Layer 4 of a small transformer language model trained on English Wikipedia (13 layers, counted from 0, width 64).
A neuron's activation on a vector x is squared ReLU(weights . x), where the dot is the dot product.

Input weights of the MLP neurons that the questions are about. A number n stands for (n - 500) times 0.0012.
n6: 372,449,454,431,535,654,647,499,541,588,464,730,306,457,502,510,400,315,548,556,465,411,638,533,470,529,469,560,676,358,476,587,338,561,327,473,408,566,501,413,516,426,554,635,643,627,477,382,487,462,484,558,518,283,609,483,651,433,359,408,417,504,477,444
n11: 398,591,719,399,562,596,502,346,407,563,557,439,439,780,483,397,373,701,446,487,642,720,462,604,361,446,286,429,458,348,521,577,463,466,623,594,509,489,487,646,662,473,494,385,548,358,534,663,348,516,557,336,436,591,436,496,728,554,522,515,468,501,644,513
n13: 517,704,594,604,421,680,538,730,689,560,584,709,479,443,459,413,486,431,620,359,543,345,554,310,478,763,262,381,479,460,569,427,509,316,526,560,465,629,260,490,441,611,268,487,529,653,472,655,477,425,520,578,501,596,309,507,517,397,436,578,320,524,504,359
n16: 522,463,317,530,510,499,425,413,445,565,580,530,481,593,459,449,402,465,601,529,490,593,519,332,483,690,553,374,369,555,722,395,317,384,481,669,556,552,307,444,512,555,515,575,503,523,346,580,492,482,503,590,401,504,618,708,510,717,437,409,490,361,681,413
n17: 479,510,597,679,578,541,441,610,421,595,599,580,359,631,398,533,387,314,596,367,595,487,477,614,712,597,494,448,515,432,394,422,448,374,497,425,501,712,497,470,469,482,428,479,523,467,684,567,470,645,450,616,520,535,540,571,505,524,597,470,493,398,622,337
n21: 369,495,681,433,727,457,616,440,506,541,638,395,282,972,403,448,364,334,491,442,469,516,574,531,535,630,520,438,174,385,294,523,393,611,657,597,528,515,467,207,592,436,631,411,564,589,567,530,520,415,331,487,616,307,413,329,618,531,240,464,344,362,589,375
n34: 342,493,560,601,606,411,487,622,618,607,641,568,396,422,583,382,508,530,571,623,401,483,550,425,376,542,413,585,388,592,559,535,409,467,445,622,558,557,409,499,614,482,530,447,541,336,567,498,492,654,265,576,560,322,566,619,571,628,355,378,459,473,682,439
n50: 447,493,595,553,562,804,459,487,356,574,633,517,438,339,552,412,400,666,526,525,572,461,469,414,489,427,374,331,555,417,685,378,457,524,478,465,409,544,441,333,546,574,341,448,524,628,575,537,431,486,334,535,392,412,556,366,672,540,539,560,391,671,492,405
n62: 389,648,435,563,364,579,605,390,530,470,441,520,490,760,459,619,449,514,532,572,582,740,450,585,511,509,463,428,564,558,519,457,489,483,527,376,512,510,488,761,616,494,489,425,626,523,390,650,247,726,576,387,442,478,493,392,666,436,323,595,425,510,700,470
n72: 461,637,646,466,609,506,368,614,422,459,654,444,354,426,441,360,438,666,535,315,445,525,580,422,599,510,319,552,625,648,455,565,372,274,444,646,339,481,414,631,655,475,505,323,506,526,561,727,460,558,348,411,339,276,458,492,446,537,499,506,450,273,742,439
n90: 562,518,502,429,581,431,371,445,341,437,548,711,498,543,694,342,418,329,462,440,380,532,498,420,345,586,467,415,515,499,429,409,535,389,455,382,532,538,550,528,529,483,454,566,600,609,441,506,430,447,400,405,461,401,512,547,504,489,344,417,438,471,556,384
n96: 663,657,602,654,435,512,460,561,582,577,695,409,449,551,534,581,554,662,477,461,683,363,421,503,586,400,485,487,453,422,389,597,531,457,483,605,555,589,576,577,565,620,516,341,546,595,423,413,498,534,250,449,502,354,543,597,527,635,321,515,345,466,497,588
n118: 544,442,410,544,773,623,528,565,593,583,593,460,498,523,431,335,534,412,477,611,324,712,729,482,564,532,405,537,564,609,370,564,388,507,521,769,388,502,472,451,579,711,640,312,524,452,678,776,471,577,466,518,558,346,343,332,490,730,479,607,389,488,482,369
n132: 516,680,500,604,605,602,429,420,389,525,574,448,456,622,604,547,479,420,619,574,591,336,493,459,628,647,536,478,475,681,517,469,618,447,280,655,241,706,497,578,520,471,705,616,464,696,557,517,421,493,317,516,454,397,519,610,465,572,373,628,358,489,438,546
n138: 430,431,582,615,576,451,465,556,483,540,466,520,452,540,374,522,377,457,399,650,436,587,494,609,620,430,412,503,624,595,547,704,388,412,469,422,478,447,566,507,453,640,434,348,539,683,549,723,338,594,380,503,549,444,449,554,494,332,439,512,398,527,660,386
n141: 455,552,459,499,782,554,443,424,511,392,520,573,317,501,572,349,548,271,550,571,448,419,525,363,476,651,450,525,550,429,455,416,561,332,261,436,388,641,449,549,638,631,406,547,575,507,300,618,425,434,458,528,477,270,531,544,779,499,439,427,434,412,594,494
n155: 640,754,702,595,431,460,467,332,629,590,602,470,488,498,436,304,611,601,555,624,244,270,615,357,486,577,404,237,621,708,433,514,215,366,451,520,306,627,474,598,570,586,677,483,609,576,383,815,416,615,419,543,478,294,254,418,520,535,348,517,379,390,334,464
n161: 483,703,463,693,505,505,270,468,605,646,396,542,479,546,579,557,381,566,673,610,496,303,325,331,492,717,522,513,560,314,485,547,521,419,209,825,450,484,360,438,487,571,388,493,513,528,505,504,447,435,390,415,499,561,513,663,553,508,409,431,489,444,558,412
n169: 529,492,604,563,718,694,550,498,595,528,627,555,408,611,493,399,429,551,400,342,524,522,492,485,542,435,536,287,483,451,334,438,390,682,471,705,498,496,606,507,601,667,308,546,656,605,358,631,550,554,445,533,467,478,336,375,735,642,538,633,556,507,570,455
n171: 551,469,393,565,429,543,320,387,407,492,513,478,433,590,519,421,475,516,422,565,627,473,495,536,533,435,492,543,273,345,669,532,372,478,326,515,404,410,416,244,589,526,477,585,584,475,417,521,528,434,475,587,430,417,319,591,442,424,477,545,458,440,460,577
n177: 312,525,405,619,545,481,690,514,449,542,598,437,548,518,573,369,375,648,574,262,503,556,486,329,449,491,353,230,314,233,479,512,344,553,435,405,451,399,466,430,607,597,246,487,529,621,637,573,433,508,559,567,493,376,602,533,522,597,462,503,420,185,617,381
n183: 464,425,511,559,640,466,500,641,621,553,503,561,431,614,326,492,562,441,691,520,570,528,502,271,467,480,360,489,548,462,486,414,489,550,634,435,559,454,376,331,561,658,539,651,495,517,457,413,373,678,484,355,434,424,609,552,426,454,207,568,459,592,492,467
n185: 541,496,580,468,633,570,473,732,510,543,503,451,349,813,436,625,525,546,474,594,518,314,514,376,779,626,478,251,580,400,301,293,607,547,447,594,444,640,477,487,532,365,501,569,626,548,563,508,354,744,552,469,517,422,469,433,851,411,443,518,468,456,566,439
n205: 414,535,674,475,550,598,619,668,449,528,550,564,285,668,398,461,350,699,512,408,546,468,370,416,417,418,428,397,609,511,331,545,298,513,653,640,396,598,504,453,682,640,326,542,530,580,666,559,478,395,525,336,672,341,529,629,434,555,414,613,390,631,435,633
n207: 455,486,320,593,564,534,656,398,489,446,670,404,433,610,625,455,483,470,570,343,408,375,595,283,593,406,393,397,401,406,400,485,538,384,336,707,426,521,643,546,405,669,558,729,608,582,561,564,369,595,385,443,621,584,486,679,549,358,417,323,362,444,537,489
n212: 576,394,628,490,596,614,608,572,655,559,543,607,481,520,523,558,277,563,563,581,316,652,542,657,508,637,471,514,373,425,730,671,300,694,639,397,431,674,587,615,613,481,489,519,615,608,484,619,378,595,456,471,471,460,466,651,702,517,508,479,444,579,614,388
n219: 476,497,397,438,448,624,446,554,467,637,449,520,579,444,473,465,566,496,457,431,434,607,553,496,506,630,543,559,469,433,582,526,432,420,355,509,584,507,541,477,533,460,537,478,589,466,418,498,524,515,449,448,440,389,414,605,432,457,463,442,571,458,517,413
n222: 582,615,548,755,597,474,503,483,311,520,608,461,468,666,695,349,521,578,418,500,496,455,463,417,412,364,282,270,588,505,437,432,504,393,511,425,218,598,461,501,573,481,483,354,483,502,760,525,479,693,475,418,543,460,331,547,578,749,479,607,522,428,487,496
n229: 494,562,451,559,517,616,264,602,669,753,461,538,281,450,300,188,445,510,779,387,245,638,520,567,580,649,480,569,607,404,492,329,327,599,493,666,276,685,524,554,672,677,464,410,542,431,649,723,627,423,477,634,421,500,598,478,772,552,545,591,506,508,668,398
n233: 608,416,389,747,497,501,519,476,386,612,545,353,511,742,319,634,449,553,546,431,438,494,629,537,443,545,364,514,323,299,427,534,543,470,447,446,515,661,559,320,607,547,492,346,548,450,586,456,399,421,467,307,569,416,414,549,535,497,515,624,481,274,543,415
n247: 536,478,541,604,421,469,576,726,517,655,567,464,513,645,331,413,471,650,520,489,307,460,640,600,579,385,436,409,624,560,476,635,440,593,432,528,477,443,597,598,561,492,397,458,654,435,349,595,430,566,254,459,579,308,483,281,438,562,506,510,355,537,532,487
n254: 648,649,406,507,504,530,175,495,310,734,625,544,409,794,314,506,450,509,463,427,607,530,485,468,538,510,206,257,243,428,573,579,432,208,433,405,560,982,511,540,589,513,524,407,692,616,639,495,477,860,558,169,538,415,638,421,677,525,520,554,338,512,648,545

Each question shows a token from some text and the vector x that enters the MLP there. A number n stands for (n - 500) times 0.013.

"-": 486,356,525,547,474,376,489,480,564,346,540,489,451,581,439,505,544,401,415,544,565,558,460,441,542,516,600,384,545,449,497,495,682,537,583,548,436,597,579,580,346,459,452,533,489,513,424,493,530,428,714,710,454,483,422,520,445,509,497,489,550,456,587,415
The neuron with the highest activation: n185

" Price": 556,143,555,500,504,312,564,534,525,428,530,415,443,518,496,564,363,521,511,515,544,488,449,531,425,448,564,522,481,410,491,468,495,449,596,479,570,565,488,545,381,457,526,512,417,436,589,338,500,375,580,563,518,509,491,477,484,603,445,527,489,483,562,565
The neuron with the highest activation: n21

"7": 537,489,482,370,648,596,471,439,376,373,612,466,477,452,447,522,528,584,517,525,706,438,502,556,541,445,493,504,504,526,559,528,692,587,491,435,423,522,468,419,374,497,541,416,481,529,518,396,593,397,426,559,452,447,603,390,543,415,521,591,467,475,411,647
The neuron with the highest activation: n50

" Hi": 530,164,491,436,486,442,444,423,464,290,401,492,550,441,549,368,494,432,490,452,584,526,397,526,496,432,493,469,462,468,483,557,571,528,473,605,496,530,532,533,410,470,476,467,390,519,610,514,551,441,563,599,416,542,557,448,475,569,482,329,486,511,447,486
The most active neuron and its activation: n90, at about 0.12

"ech": 417,267,530,467,630,343,503,443,481,450,546,500,404,461,431,404,529,499,479,574,435,432,403,583,498,375,412,374,446,599,492,472,570,448,462,316,508,529,622,458,340,489,566,480,417,484,544,512,554,535,518,474,511,456,538,525,347,435,588,442,511,450,457,559
The neuron with the highest activation: n138

"s": 484,407,476,452,511,109,472,468,506,499,533,475,501,571,464,531,467,492,510,481,497,535,448,507,478,516,437,399,457,460,536,528,590,494,502,522,562,531,537,570,444,456,427,520,389,487,525,486,595,453,752,489,501,483,426,509,554,407,497,580,508,522,581,665
The neuron with the highest activation: n254

" record": 466,386,538,516,572,180,554,384,487,591,523,534,485,468,527,574,554,502,477,514,616,505,508,455,501,516,526,588,411,526,434,551,673,556,460,478,559,476,550,595,398,420,529,471,321,443,475,470,572,509,418,586,624,444,432,528,455,518,482,555,518,608,478,600
The two highest activations, in order: n34, n96

"p": 480,236,507,481,459,333,514,569,486,322,443,526,436,510,593,560,579,553,377,633,534,452,470,442,523,559,396,434,508,444,493,554,701,460,431,493,505,533,421,534,442,393,491,451,437,585,505,487,598,430,536,438,509,444,475,616,527,443,466,457,610,505,504,576
The two highest activations, in order: n185, n141

"Defensive": 420,319,492,434,512,261,459,442,577,481,412,563,452,541,407,555,477,365,408,500,560,540,433,495,453,593,560,538,539,490,491,543,521,477,488,552,564,468,512,591,318,487,509,551,402,458,444,350,635,389,688,482,540,496,494,473,554,538,437,510,420,490,528,591
Which three neurons fire most, strongest first? n6, n21, n16

" ": 662,458,529,502,543,365,532,450,513,317,535,499,448,480,497,583,449,504,455,465,577,569,553,429,518,464,544,470,478,493,421,604,582,500,396,600,489,509,602,503,381,459,414,486,506,513,491,473,705,451,646,767,505,476,431,504,498,525,584,583,608,463,510,452
The most active neuron and its activation: n169, at about 2.1

"to": 437,158,483,458,382,411,536,537,604,445,471,483,508,506,506,607,487,481,546,491,452,404,502,520,529,555,527,419,509,559,497,486,595,502,532,597,542,498,563,496,482,295,571,517,404,537,542,393,569,534,560,417,568,463,464,661,415,519,570,504,547,537,423,582
The neuron with the highest activation: n185

";": 419,549,470,506,508,258,513,440,512,402,545,472,497,527,491,559,428,541,461,573,536,534,461,511,494,524,489,437,490,517,488,620,600,534,536,545,476,517,533,581,425,403,463,569,377,335,611,495,591,419,783,541,430,481,477,559,469,454,544,684,455,548,530,560
The neuron with the highest activation: n11

"5": 460,343,531,438,488,317,513,507,469,411,573,478,450,577,549,576,515,552,522,510,643,435,442,651,462,510,570,466,517,538,471,560,651,592,550,554,475,474,565,545,538,427,475,517,409,487,510,374,590,433,520,524,547,472,647,609,376,530,497,674,492,469,432,689
The most active neuron and its activation: n205, at about 2.1

" Up": 545,324,494,489,451,304,516,585,486,307,461,457,468,468,404,365,543,457,430,505,445,478,415,415,441,587,483,420,458,531,538,522,548,447,560,570,336,508,466,588,432,373,546,506,453,503,498,498,550,289,586,501,590,511,463,479,559,546,434,427,572,526,392,579
The neuron with the highest activation: n155

" to": 558,437,441,552,418,155,587,387,561,477,487,503,499,513,452,512,473,353,513,498,443,564,477,566,564,500,531,504,527,562,427,504,490,458,525,593,508,499,474,625,441,508,382,510,397,535,512,449,428,394,640,599,556,493,524,585,549,552,666,421,515,559,518,446
Which three neurons fire most, strongest first? n16, n17, n138

"\n": 534,560,483,390,460,314,474,542,556,278,539,454,514,428,413,451,483,520,582,451,402,530,599,543,536,576,471,496,521,606,391,509,519,573,395,516,441,437,490,614,441,390,523,498,279,475,496,560,630,453,679,472,476,444,441,471,446,454,486,421,567,558,518,540
The neuron with the highest activation: n72

",": 445,506,499,478,433,76,500,506,528,489,523,520,507,558,575,497,369,498,459,481,503,510,444,531,505,504,468,466,526,496,471,618,563,519,526,528,498,379,549,573,473,490,418,495,420,410,421,542,485,475,661,560,415,487,477,454,343,569,587,520,526,535,483,482
Which three neurons fire most, strongest first? n247, n177, n11

"–": 530,486,574,555,407,446,397,521,579,405,624,489,505,458,427,515,420,507,422,492,570,565,483,479,514,639,501,464,520,462,436,611,646,499,626,528,446,578,566,598,388,396,389,509,499,570,584,397,667,405,623,669,559,469,527,488,385,505,589,420,509,402,437,511
The neuron with the highest activation: n17

"o": 542,111,452,433,420,488,494,504,492,416,407,498,493,446,449,473,562,462,530,501,481,542,503,471,481,512,530,424,504,538,521,573,519,456,471,565,568,426,557,453,440,299,541,472,503,558,426,510,675,434,576,492,472,471,487,434,370,567,612,516,484,419,518,500
Which three neurons fire most, strongest first? n219, n16, n171

"1": 549,441,547,433,453,343,509,498,542,283,498,497,549,504,584,451,493,413,535,479,586,482,543,464,527,577,590,384,491,528,549,540,571,525,490,476,489,475,535,603,479,534,440,579,523,496,362,568,695,344,656,610,492,509,604,485,407,478,512,573,433,536,376,658
Which three neurons fire most, strongest first? n141, n90, n171

"mate": 456,216,511,570,557,188,512,451,532,537,510,482,575,510,546,539,526,555,492,486,537,598,559,457,551,503,534,511,524,444,483,509,558,530,525,561,535,485,537,612,344,473,574,497,372,509,555,479,629,404,550,446,574,537,444,532,580,526,503,575,419,586,472,442
The neuron with the highest activation: n118

":": 494,459,478,463,510,190,497,488,544,349,545,417,446,558,508,463,486,418,425,506,567,630,537,582,522,587,434,455,430,545,492,595,541,546,503,564,498,490,537,646,470,460,466,460,424,501,464,571,605,449,780,492,425,528,486,497,491,533,526,599,500,549,434,497
The two highest activations, in order: n11, n62

"4": 548,411,535,348,467,390,491,365,430,358,576,469,485,516,528,581,487,588,541,513,640,351,492,529,506,546,419,464,495,514,455,494,626,570,480,576,403,527,456,473,534,470,514,456,298,572,514,429,620,458,495,591,545,457,653,448,411,489,461,604,506,495,471,693
Which three neurons fire most, strongest first? n132, n96, n205

" S": 491,286,463,473,491,401,460,519,518,307,519,648,493,453,560,497,533,370,430,559,456,482,438,458,431,434,489,500,405,444,505,513,580,435,476,479,566,548,548,565,463,387,510,513,479,378,512,442,625,406,648,717,496,430,453,505,428,586,552,383,421,489,525,452
Which three neurons fire most, strongest first? n90, n141, n34

"ers": 555,118,449,522,384,335,462,559,553,368,389,490,428,550,411,527,479,532,409,498,557,512,532,543,561,430,520,429,509,448,399,465,597,523,459,435,571,450,526,522,429,487,502,456,507,404,540,421,494,465,545,522,515,435,536,410,446,446,418,503,431,508,523,556
The most active neuron and its activation: n247, at about 1

" two": 532,542,539,533,452,131,513,461,479,479,464,483,536,453,582,481,548,565,520,478,417,483,447,455,455,577,629,445,532,391,422,497,590,508,434,459,559,414,542,595,404,428,439,534,448,516,469,572,538,408,658,626,604,482,518,419,401,524,571,543,492,514,539,548
The neuron with the highest activation: n177

" then": 504,411,466,411,521,112,522,541,556,475,455,475,461,439,449,426,471,524,603,458,449,587,425,518,525,510,522,448,524,549,398,543,533,414,440,561,482,513,485,540,283,382,424,513,426,501,497,455,449,419,537,540,501,433,568,485,445,589,560,575,558,467,503,474
The neuron with the highest activation: n72

" pick": 573,289,484,486,566,252,504,461,620,468,481,511,459,464,448,459,620,495,536,490,585,553,480,497,478,547,570,553,464,554,427,521,611,477,470,519,615,473,477,637,425,353,481,543,316,428,494,452,468,447,500,680,567,505,449,533,466,565,415,431,427,558,519,547
The neuron with the highest activation: n34

" by": 571,382,459,481,406,198,443,451,519,444,513,541,481,454,508,439,477,395,512,462,463,543,511,563,537,466,590,516,526,515,497,561,613,577,442,549,413,438,531,639,427,504,510,553,538,492,565,501,454,316,655,514,379,528,542,568,517,478,626,671,556,560,515,512
The neuron with the highest activation: n229

"9": 604,488,517,423,443,565,525,552,549,354,512,507,539,451,536,535,431,485,425,386,603,452,489,548,442,524,421,513,459,460,451,579,620,527,571,568,432,489,513,562,342,509,474,553,483,678,589,411,621,464,499,564,487,521,575,574,279,512,462,644,512,491,316,608
The neuron with the highest activation: n205

"6": 563,424,514,400,556,217,529,524,519,362,586,421,417,538,503,458,445,626,483,472,592,425,429,628,499,526,559,389,524,602,517,562,626,569,539,504,450,462,498,521,514,519,477,509,440,435,502,425,587,473,519,441,495,525,627,467,461,602,452,623,541,467,381,663
Which three neurons fire most, strongest first? n205, n96, n222

" played": 522,437,486,552,512,176,572,504,498,613,436,452,447,500,547,468,544,538,418,485,536,582,433,466,418,561,560,523,447,510,495,548,632,544,531,614,544,458,605,658,365,490,406,525,320,494,389,503,482,401,512,636,585,484,504,484,470,475,508,503,518,556,544,557
The most active neuron and its activation: n247, at about 0.012

");": 479,525,495,536,504,168,525,420,572,361,489,467,509,533,446,463,460,465,470,591,491,502,558,585,490,529,506,445,525,511,494,598,578,502,485,561,514,481,542,578,498,467,504,523,356,314,546,529,564,434,754,495,444,536,380,514,448,451,502,612,457,537,513,500
The neuron with the highest activation: n11

"8": 440,384,472,372,525,290,492,519,486,367,607,454,397,566,590,498,460,562,465,480,666,448,439,658,490,469,557,456,514,513,495,557,630,564,534,573,455,521,553,540,488,446,463,532,426,498,476,451,656,455,489,521,542,513,640,542,472,563,438,671,465,489,422,658
The neuron with the highest activation: n205

"2": 626,456,593,420,407,382,623,469,538,398,404,503,605,395,546,525,468,403,527,513,511,461,509,523,542,631,540,450,423,551,494,603,598,514,476,471,516,455,515,535,350,499,472,485,452,535,426,517,762,517,515,474,512,482,570,490,309,478,499,609,421,402,369,501
The most active neuron and its activation: n13, at about 0.014

" c": 561,337,406,424,581,472,449,449,477,340,409,448,408,543,502,581,491,502,498,500,514,597,494,498,396,514,564,552,501,456,457,483,730,523,494,590,503,603,548,565,384,442,399,605,511,553,423,524,564,374,449,574,535,449,497,624,517,554,496,284,563,542,420,522
The neuron with the highest activation: n141

" Tony": 535,231,509,485,482,340,486,495,521,409,516,399,493,492,632,528,414,519,544,493,570,494,387,623,491,481,515,607,477,448,471,575,609,404,504,550,577,451,545,590,403,553,485,520,445,369,539,427,553,417,584,528,463,598,359,439,377,554,485,570,493,504,636,481
The neuron with the highest activation: n11

" Nominated": 438,362,530,481,513,187,477,384,556,445,527,448,447,447,553,495,444,577,487,485,619,499,476,590,410,506,457,561,451,538,432,576,558,629,583,629,555,413,525,597,466,470,580,522,388,443,502,421,450,456,547,502,576,390,507,563,465,540,503,575,496,603,454,640
The neuron with the highest activation: n205

" established": 539,423,453,533,504,207,559,458,472,500,530,440,451,480,550,424,503,498,426,436,543,583,507,485,466,462,547,515,438,418,511,548,607,575,422,612,499,409,601,606,334,549,478,531,343,583,413,506,597,359,598,509,574,494,538,605,492,463,478,571,533,647,513,529
The most active neuron and its activation: n207, at about 1.2

"don": 542,240,536,498,513,406,561,632,466,511,459,434,516,569,598,552,448,418,452,505,546,472,351,522,539,416,468,486,491,446,511,482,443,511,542,427,555,542,466,466,314,502,384,512,478,400,549,436,562,364,577,495,480,546,555,609,442,507,519,705,517,437,576,634
The most active neuron and its activation: n205, at about 0.88